Layer 10 of a small transformer language model trained on English Wikipedia (22 layers, counted from 0, width 96).
A neuron adds its activation times its output weights to the MLP's output. To switch it off is to set its activation to zero at one token and run the rest of the model.
A neuron's activation on a vector x is ReLU(weights . x + bias), where the dot is the dot product.

Input weights of the MLP neurons that the questions are about. A number n stands for n times 0.013.
n19 (bias -0.184): -13 -13 -23 33 39 7 -9 11 -36 -16 -14 20 -10 11 -8 12 -4 -20 0 -11 -27 -49 46 -19 36 18 -18 26 -11 9 -8 54 9 2 -16 -26 53 4 40 -41 -10 -20 -46 50 -34 -41 20 55 -13 15 42 7 -32 -19 19 2 14 3 53 -10 23 20 -7 60 15 19 -7 14 19 39 4 -61 -20 -24 -23 -8 -5 -20 -54 -4 8 11 16 -12 -16 11 -5 -13 26 3 -2 -28 -11 6 21 -4
n44 (bias -0.178): -34 4 27 44 34 25 -81 2 -37 39 14 -37 17 -18 2 23 10 7 11 -27 -18 -7 15 64 50 17 14 -33 17 -12 16 -17 60 36 20 -45 10 6 -29 2 -35 -20 22 -15 -9 -39 20 -15 -20 28 26 -2 -45 -10 13 31 -10 -19 9 15 32 -13 -3 -1 -23 20 -5 43 -52 -17 8 30 -3 -12 32 15 16 -8 -79 33 42 -65 -18 -34 47 51 2 39 -18 5 -46 18 -24 -35 -26 12
n207 (bias -0.185): 1 20 -17 39 -21 -24 -9 10 -9 50 -1 -28 -25 3 -28 -5 -10 14 1 -11 -6 1 72 64 -7 23 -56 -74 52 -11 -35 -7 -14 17 43 22 -5 3 -20 29 -7 24 -53 25 -30 -22 -19 10 13 -91 -46 9 14 14 24 -14 2 8 16 12 -25 1 32 -17 -7 37 47 10 15 -61 41 21 -3 3 -6 -14 -31 24 -22 44 33 -31 16 1 48 -39 -15 3 -74 -46 -2 20 0 -19 50 62
n296 (bias -0.118): -30 -12 12 46 24 -13 16 3 -6 53 64 41 16 9 31 -30 10 -31 -23 -20 -3 -36 16 -11 25 5 -5 -25 54 48 13 43 -44 -35 9 -4 -22 20 -43 -4 -41 24 12 -23 23 -19 40 -30 -3 -32 -18 30 22 10 -17 -7 -55 9 11 -22 -31 4 22 34 -2 -6 24 -44 -1 -41 -6 -25 65 17 -7 7 -42 12 8 15 9 -60 7 -14 11 45 -2 27 13 -15 -22 -22 28 -23 -1 -27
n301 (bias -0.158): 24 24 -58 -30 -11 -18 10 2 59 -3 -4 -8 33 -6 27 -43 -4 11 25 18 2 -4 13 17 -7 -12 -26 -7 31 -15 -5 -12 -30 29 -18 54 28 -21 39 52 5 -18 23 -43 13 -17 34 6 -50 -16 30 -55 -35 -6 -43 62 21 4 -6 -10 -35 15 -42 12 -2 -16 27 30 8 -37 -26 -19 11 12 -2 1 -20 55 -22 -47 73 10 -25 -19 -18 52 -40 27 -15 -22 -1 33 -46 -21 -33 25
n305 (bias -0.243): -14 1 50 -26 28 -9 11 -25 -27 25 -11 12 -1 21 5 46 -41 -12 10 -36 -31 -8 25 -16 -12 -23 -25 36 -13 16 -24 -9 23 -2 13 -4 -3 9 54 -39 23 9 -11 -18 -21 13 14 41 -26 23 -66 -6 1 -4 -23 -46 -8 -65 -18 -5 -31 -13 -39 -18 8 -30 23 -28 -6 53 25 -20 -8 14 26 0 38 47 -6 -6 41 -6 -14 9 16 -17 20 23 -17 39 4 -46 7 46 8 9
n311 (bias -0.111): 40 -25 36 65 -2 -33 33 5 -5 -57 40 19 30 34 27 -24 -15 -24 11 -1 67 14 -34 21 43 -26 -13 0 -21 -20 -11 -27 1 -8 -3 2 -2 -6 27 44 1 -36 46 18 -10 -58 21 15 -8 6 -29 -21 -25 -35 9 -26 6 -10 -3 -32 -21 67 -8 25 -6 -3 -7 -43 27 50 12 -18 -16 -3 11 -15 7 33 22 -64 -16 -37 -18 -8 29 -14 -1 -2 4 -6 32 0 52 -12 -35 -6
n326 (bias -0.001): 7 -10 38 15 -18 -39 -37 -10 13 -21 53 -1 -43 50 7 40 -8 8 12 28 5 -2 -17 31 -1 -36 0 19 31 -32 -19 -32 9 -5 -10 10 7 -7 -27 13 25 -2 -6 8 7 -41 11 14 21 7 -11 19 -21 23 39 22 -11 -18 -12 17 10 7 11 -44 -42 -10 -12 -39 4 74 -11 -24 -46 -19 29 -1 27 26 13 -47 17 -36 1 -7 -11 -55 39 46 -7 -25 3 -19 -24 -15 20 -20
n345 (bias -0.110): -35 9 -27 -17 13 5 -26 3 -8 -29 2 -2 -7 -13 -17 12 7 32 3 47 -43 -50 18 19 -27 10 28 -10 67 -16 22 -24 3 36 45 0 -9 19 30 -13 -10 15 -2 13 -29 -17 -2 -39 -4 55 31 21 26 14 28 17 -2 -12 39 39 15 -23 -7 22 22 -40 -66 -57 52 -62 59 -5 24 3 -27 -9 17 -12 44 14 -67 -21 -18 -33 6 31 -23 -1 -2 2 -13 -3 -16 -10 4 1
n358 (bias -0.006): -10 -1 -25 0 35 -17 27 19 59 18 1 -39 7 -42 -53 35 13 14 13 4 -41 8 4 5 -9 39 -6 0 -4 8 -26 36 -15 -9 2 21 -4 2 -3 -31 8 -6 -68 1 15 40 -1 -55 -19 9 44 -4 -3 14 -9 -15 -5 -33 13 4 44 43 36 -4 -29 -34 16 34 26 -46 -28 -4 12 34 10 -35 -38 -23 -15 12 22 -20 21 -40 -3 18 -54 9 -24 7 40 10 17 -19 -25 -14
n376 (bias -0.168): 5 2 -13 -12 1 -42 11 -1 -21 53 15 21 -6 4 -34 40 -2 2 -68 -4 5 86 -21 -16 11 49 5 38 -10 -11 27 -8 -15 11 -8 -37 38 15 -41 6 27 -12 4 3 -15 -75 -12 -5 -23 24 40 11 -12 48 -45 -1 -15 34 48 -22 -16 13 4 1 -6 22 -4 -5 10 -8 -45 45 12 -13 16 -21 -24 -36 -21 -44 -25 -1 -18 15 9 4 -35 -34 -39 -8 39 -23 -15 33 -35 20

Output weights of the MLP neurons that the questions are about. A number n stands for n times 0.0055.
n19: -10 -24 34 -18 -9 -23 19 -8 -8 8 -5 15 27 29 21 1 -1 26 -5 11 -14 -33 27 25 -2 -51 1 17 -14 16 33 -35 -3 -28 45 -7 -16 -71 -22 29 -2 45 17 10 7 4 1 -29 7 -1 26 3 -12 8 32 -21 21 24 -9 -32 21 -6 17 8 9 6 -4 20 5 40 -13 -22 -31 -24 13 -10 0 22 20 -35 6 -23 7 -3 -1 11 -4 -4 -5 -31 -6 59 -27 -40 10 -16
n44: 5 15 -7 2 13 -6 20 2 9 48 -6 -31 -14 13 33 24 -23 -26 -23 31 -28 -9 16 -35 18 -49 4 -13 -35 23 23 -9 17 -39 15 40 55 27 9 20 15 14 21 -16 9 7 -56 -2 -50 6 18 18 -16 -14 -20 17 8 -6 42 6 -33 -6 5 -35 -27 34 32 -48 -44 -31 -37 -6 2 8 -21 -15 32 46 19 -15 -33 18 3 49 28 -2 21 12 -17 16 -59 13 17 37 -38 38
n207: 37 41 1 24 -9 9 8 12 -31 41 39 -11 -1 -16 -7 15 -11 13 72 -25 5 16 22 7 14 43 -29 2 -24 10 2 48 -3 22 -34 -9 17 -10 1 -25 -21 19 -46 63 -43 -37 11 57 8 25 -26 24 -33 -38 -35 58 -14 -8 -34 -26 -33 -1 6 -20 -14 12 -29 -49 -37 -8 8 18 -33 -8 25 6 15 -7 39 10 12 -8 -7 -7 11 22 -9 7 -39 21 -7 -22 -32 13 -25 -9
n296: -14 8 -29 11 6 1 -37 -7 -29 -43 -24 36 -21 47 -19 -16 22 -9 -15 10 15 10 1 12 32 37 -1 -36 -29 -12 -24 -1 37 14 -5 -31 10 9 -15 9 -8 9 -64 36 -40 -7 27 -24 5 21 -19 8 -16 24 -7 -12 29 21 8 -17 14 44 -35 -1 -4 30 -38 9 -14 9 14 -3 -13 -8 1 33 51 -35 -24 1 29 -4 14 17 14 -7 39 42 34 17 -32 1 29 10 15 -7
n301: -12 -12 -33 -26 3 -51 -24 18 -9 -3 -5 -8 33 10 -14 24 -3 -56 -31 -14 -17 5 -36 -7 6 -21 -9 -33 -29 0 -8 38 -23 -21 21 11 7 17 28 42 -47 0 -21 14 4 -40 -7 15 -14 16 57 -44 -32 -29 -12 -11 -44 -10 60 -2 -7 49 21 10 -2 11 16 0 13 18 -9 -17 0 59 25 24 31 -32 26 -27 33 24 21 36 33 32 0 41 -9 -18 8 12 30 -34 -25 -7
n305: -8 -44 -8 4 -36 -20 12 25 -17 -1 9 58 -4 -4 -16 2 -15 -12 0 14 16 15 -43 -17 14 -3 -5 16 -23 -4 -23 -1 -32 -3 4 -19 -12 -58 -31 -18 35 49 3 -4 -4 -7 -9 10 -50 65 -27 -25 -17 -3 22 -16 -26 10 22 0 -16 40 -35 32 26 39 3 -23 10 -24 1 15 23 22 -13 -5 -2 21 6 -3 -9 -9 3 21 4 23 -19 -44 -9 7 -11 66 28 22 -6 -15
n311: -8 16 -3 -44 -11 -9 44 12 3 -2 4 -57 40 -20 15 -32 3 28 -34 13 -11 -28 -14 2 -40 -29 -19 43 -12 5 -1 -10 6 2 30 8 -47 2 -34 21 15 8 -40 62 26 -25 17 24 -62 -4 17 -6 12 46 -7 -11 -18 -9 -2 -16 5 -33 40 12 -13 -16 7 52 -10 8 22 -7 -12 9 -37 6 16 19 -30 25 25 -3 -33 -11 -12 26 17 -10 -36 6 4 -17 1 23 0 7
n326: -6 -28 -4 -30 22 -4 -13 8 -7 6 12 3 13 -16 41 -17 28 -27 -42 29 29 18 18 -30 31 10 -16 -6 -18 22 15 -7 -13 -21 -3 -25 -13 20 -18 -1 -2 8 -13 6 -2 25 2 -21 13 -28 41 7 -11 -14 -11 -32 23 -7 -4 -3 -29 13 -13 19 28 21 4 -2 -31 -6 -16 -19 19 20 -6 12 7 25 7 -2 -44 -3 17 22 20 5 -6 12 -6 11 -35 -12 8 -8 28 16
n345: 0 16 26 -1 33 68 16 -15 61 -26 19 7 -11 21 -11 27 -13 -8 -26 -8 16 0 -15 19 -30 -7 -48 -2 -11 -50 -26 -17 -27 -2 0 35 -5 -31 -5 49 -50 -3 4 18 -22 39 26 -2 -29 39 -16 18 -32 -9 -21 -23 1 -1 6 4 3 -14 -31 -11 -7 12 11 33 37 3 11 33 -30 -4 -37 5 0 -24 -26 1 34 -10 -56 25 15 53 -9 -3 -2 19 1 24 -19 14 0 -19
n358: -7 -13 18 -9 -3 -30 -35 8 -12 -48 29 21 38 -18 -4 2 -3 -1 1 -13 14 25 5 -8 41 -36 19 14 7 15 -26 -7 26 -25 -24 16 25 13 -14 9 -12 -5 24 19 9 2 18 -8 -12 -19 20 20 -10 40 23 16 -21 0 -48 -19 -32 -4 0 34 14 7 10 -8 2 6 8 -6 24 3 26 1 46 32 -6 -24 -1 -39 37 -22 33 -56 -38 -11 26 -15 -47 -43 -21 -1 -19 11
n376: 20 -9 1 31 -19 26 1 -36 4 -8 -28 -21 -28 26 8 -39 -13 -15 94 57 0 -26 -12 4 -17 -10 13 -33 -26 -26 22 -28 19 -35 -5 28 -15 12 -1 -2 8 19 -13 16 72 36 15 -36 35 -22 -37 3 -2 -28 7 -7 22 4 -78 -13 48 7 7 -19 2 25 4 15 -27 9 6 -3 -11 34 -11 -9 12 16 -20 -1 13 -27 3 -41 18 6 23 29 -16 0 -10 62 17 -31 13 -38

Each question names a token from some text and the token that comes next. It shows the vector x that enters the MLP there. A number n stands for n times 0.054.

Then comes g, the gradient of the next token's log-probability with respect to the MLP's output, scaled to length 1. A neuron's effect is roughly proportional to its activation times (output weights . g). A number n stands for n times 0.0043.

" |\n", then "|---|---|---|---|---|---|\n"
x: 38 -8 -1 2 -25 0 -23 -24 2 -13 -57 -12 -2 -4 8 -6 -17 2 11 10 5 23 -20 1 -19 17 4 32 -15 28 20 -22 -27 -37 -31 51 -36 6 -18 -36 -13 -42 5 19 -26 -45 -20 12 12 19 41 -22 -50 -40 -8 31 0 -13 -1 4 -4 28 11 -16 11 23 11 -20 -25 42 -3 64 -5 64 -14 -10 -39 0 6 34 -28 -28 94 74 -33 57 9 -5 -4 8 -5 -30 -1 34 3 9
g: 18 -35 6 47 -22 31 -26 -50 32 12 -10 26 1 -15 17 -33 10 -28 17 4 18 -14 -23 -13 -41 -15 -40 -16 -9 10 -26 8 30 21 34 24 -10 21 35 25 -14 45 -5 -1 23 -6 30 12 -35 13 10 0 16 18 -12 19 -23 1 4 6 28 -34 -31 26 -60 -48 6 -2 26 49 -14 -27 -24 16 -12 -6 -25 -30 23 29 19 -29 9 -22 14 -7 -5 -14 40 14 -9 22 -1 -8 -19 -16
Switching off which neuron hurts the next token most? n376

"ells", then " The"
x: 45 -43 -4 9 -53 2 0 -7 25 -18 -50 11 -20 6 9 21 -13 -2 17 14 6 -6 -36 -17 -41 -15 12 1 20 12 37 4 -73 -32 -13 48 -20 25 -14 9 -17 -14 11 9 -28 -53 -7 -33 17 9 59 -9 -65 -28 -4 30 -10 -23 -55 41 14 -17 16 -34 57 12 22 -10 -32 23 25 53 -49 68 -28 23 -15 -11 22 16 -18 -28 31 27 0 54 13 -17 11 -4 -26 -1 40 29 16 49
g: 10 -4 -9 -2 17 -68 12 31 -22 34 -13 -11 10 13 3 17 44 -8 -44 7 37 20 14 5 -33 -22 -19 12 10 -20 11 24 -41 31 22 -32 8 16 8 5 37 -7 -57 -6 33 -52 -32 18 0 17 -6 -18 28 36 29 -18 -28 -56 32 -33 20 11 7 5 33 26 -17 -12 -3 -2 19 -6 -38 -5 -7 -1 25 17 -15 23 5 -7 -4 -17 2 -16 -17 7 2 -7 25 -49 0 32 -16 -5
Which neuron, switched off, raises the next token's probability most? n345

" August", then " "
x: 73 -12 32 1 -6 11 -14 -16 -6 -46 -72 30 -4 0 -4 14 9 -7 -2 -6 -3 -2 -49 -21 -40 -19 35 -2 -18 18 21 -14 -41 -23 -9 50 -29 12 -15 -22 0 -46 -22 24 -30 4 -15 -12 40 21 35 -14 -26 -34 -15 8 -11 -7 -48 24 21 -14 14 -27 37 21 35 -37 -28 32 41 65 -10 49 -20 17 -25 15 11 4 -5 -23 25 60 -9 46 28 -7 -20 54 -46 -8 27 12 14 25
g: -40 -28 44 9 13 17 -5 8 -27 -10 -43 -17 30 27 11 -33 -7 4 -36 -12 13 13 16 33 -19 -20 4 4 -25 -3 9 12 -4 11 47 52 -12 -5 14 10 4 -45 -1 -8 21 -24 -4 40 22 -13 -19 -27 34 6 10 -3 -34 30 6 9 -16 -41 41 -39 27 1 -44 29 12 -3 -32 13 -34 -35 20 20 -16 3 2 -4 5 7 15 11 8 30 -20 -12 -20 56 21 16 -47 -19 15 -28
Which neuron, switched off, raises the next token's probability most? n305

" b", then "ring"
x: 73 -5 6 24 -22 16 -31 -29 2 -22 -68 30 14 24 12 -15 -20 10 24 18 -8 -1 -41 14 -11 -24 14 -14 -4 19 35 -28 -54 -33 -17 37 14 32 -11 -11 -12 -33 -12 7 -20 -40 -4 -31 22 32 63 -41 -4 -16 -36 48 -24 -28 -44 -12 1 -26 21 -9 -2 9 30 -20 27 15 -4 35 -66 70 -6 25 -27 -6 -38 33 -2 -12 35 41 -28 45 -7 -1 -21 8 -13 -1 46 27 19 34
g: 4 6 -1 -27 7 -40 40 -2 4 10 7 28 -8 1 8 20 -30 -6 -12 -7 48 -1 -38 34 -10 32 32 0 -33 -19 -8 7 -8 -20 2 10 -44 31 -34 32 33 8 1 48 17 -27 22 13 40 -6 -8 12 14 0 5 -6 -8 -32 -25 48 -38 37 18 -25 -29 7 35 -14 -19 0 39 -15 -28 29 22 23 5 3 -41 -33 11 -3 -20 22 -16 32 -17 -49 -1 5 -9 -5 3 -28 -29 -40
Switching off which neuron hurts the next token most? n301

" her", then "."
x: 61 12 -8 31 -20 36 -16 3 21 -23 -66 50 -27 2 14 2 -16 15 12 -27 -8 -21 -43 -5 -23 22 23 12 -25 31 -2 3 -42 -33 -15 44 2 -8 -39 -18 0 -16 13 27 10 -5 -11 -17 66 23 44 -49 -29 -57 -52 -14 -19 -26 -37 7 -3 -17 24 4 18 12 39 -23 -9 39 53 42 -9 47 3 18 -28 -19 -12 20 -11 -51 34 42 -17 36 16 -33 -5 11 -45 -2 53 -3 3 16
g: 8 11 -9 -29 -7 -48 -39 17 -33 -29 23 -29 4 -14 -19 12 34 -44 12 43 -7 -49 -4 -15 40 -8 22 24 -22 -5 -31 3 18 -18 -4 -7 -26 -24 -15 39 -6 8 1 20 21 20 4 -4 -16 24 16 -6 1 36 52 -9 36 -61 -3 -19 10 28 43 -32 -7 20 23 -19 21 16 -3 16 21 0 -17 21 27 12 41 -29 12 25 -20 -8 17 -2 6 4 -39 -17 -6 -32 13 13 -42 -6
Switching off which neuron hurts the next token most? n311

"2", then ")\n\n"
x: 63 14 -12 1 -34 0 -5 -40 2 -37 -48 30 -33 29 11 33 -10 5 5 -11 -16 -8 1 -12 -29 -12 19 14 -3 35 37 -16 -65 -44 -20 34 16 38 -15 -13 -9 -31 -43 19 24 -13 -29 -6 6 34 30 -9 -48 -36 -9 -6 -25 -16 -25 38 20 -18 11 -12 50 11 45 -40 -7 42 0 46 -11 63 -12 28 -36 5 -24 30 -11 -55 56 60 -65 11 0 13 -2 5 -39 -28 25 40 31 16
g: -5 -6 1 -12 25 2 -11 5 -47 -51 -7 11 -21 7 8 27 29 0 -13 -39 18 17 6 12 -22 13 4 -71 -14 16 -35 41 -58 24 -29 40 20 -13 -14 -22 3 1 44 4 -37 -11 -16 14 -12 18 4 19 27 31 3 42 8 -29 19 -11 -20 23 2 26 5 -36 -3 -14 15 57 -10 -21 24 7 -46 -11 -7 24 4 -33 35 -8 -15 29 -36 18 -4 -4 10 -13 -3 23 15 19 -9 -7
Switching off which neuron hurts the next token most? n305

".", then "8"
x: 53 -9 -8 11 -9 -2 -46 -13 -4 -35 -76 35 -29 29 -11 5 -16 10 13 -8 10 6 -8 2 -36 8 -2 11 12 -1 9 -9 -58 -36 -4 32 -30 46 -1 -9 -26 -39 -2 23 -19 -34 -33 8 45 43 62 -25 -23 -43 -16 28 -35 -29 -19 -8 -5 -10 3 14 34 22 15 -11 -13 22 23 53 -18 70 -20 38 -26 -1 6 47 -17 -30 78 56 -19 13 -1 8 6 2 -41 -9 5 20 19 6
g: 17 -11 -2 2 -5 -4 -13 -3 30 -18 -19 -2 31 8 -32 8 15 -47 12 -44 0 -17 -2 19 17 2 45 21 -9 15 38 7 -19 11 -26 6 -68 -6 -31 -27 35 -4 27 -25 1 50 9 -3 1 -6 25 1 0 17 -21 14 -41 28 16 -39 28 -13 12 26 -13 -9 18 -12 21 9 -14 -2 -28 0 -27 37 -19 4 43 -24 -23 -4 19 11 56 -62 -5 -11 -26 -13 21 6 26 -10 32 -39
Switching off which neuron hurts the next token most? n19

" le", then "ts"
x: 66 10 -17 17 -48 -9 -24 -24 18 -24 -50 52 2 33 17 -6 -6 13 4 -4 -21 16 -17 11 -31 -34 18 17 -6 20 15 -20 -55 -53 -8 42 -1 4 -34 6 -27 1 -6 28 -17 -40 2 -6 38 8 34 -67 -19 -54 -25 7 6 -25 -24 20 -1 -60 15 -14 10 25 16 -17 -1 30 44 51 -49 45 -27 -22 -13 4 -15 32 11 -30 44 20 -26 62 7 -10 -15 -8 -41 11 69 41 15 47
g: 28 25 38 9 -32 15 5 13 14 -3 -2 11 -30 31 -17 8 22 -7 39 0 34 -20 20 -8 -36 9 -11 -8 -18 -4 -75 23 -43 1 -30 24 -23 -14 2 1 48 -7 36 33 -10 41 2 -1 7 -30 -21 -13 9 28 -3 19 1 -12 11 -43 -31 10 -17 -24 -5 -7 -20 -33 -22 10 -19 25 35 -27 -6 11 5 30 -9 30 28 -7 45 -21 -1 17 -33 11 -39 17 -24 5 -31 37 10 -28
Switching off which neuron hurts the next token most? n207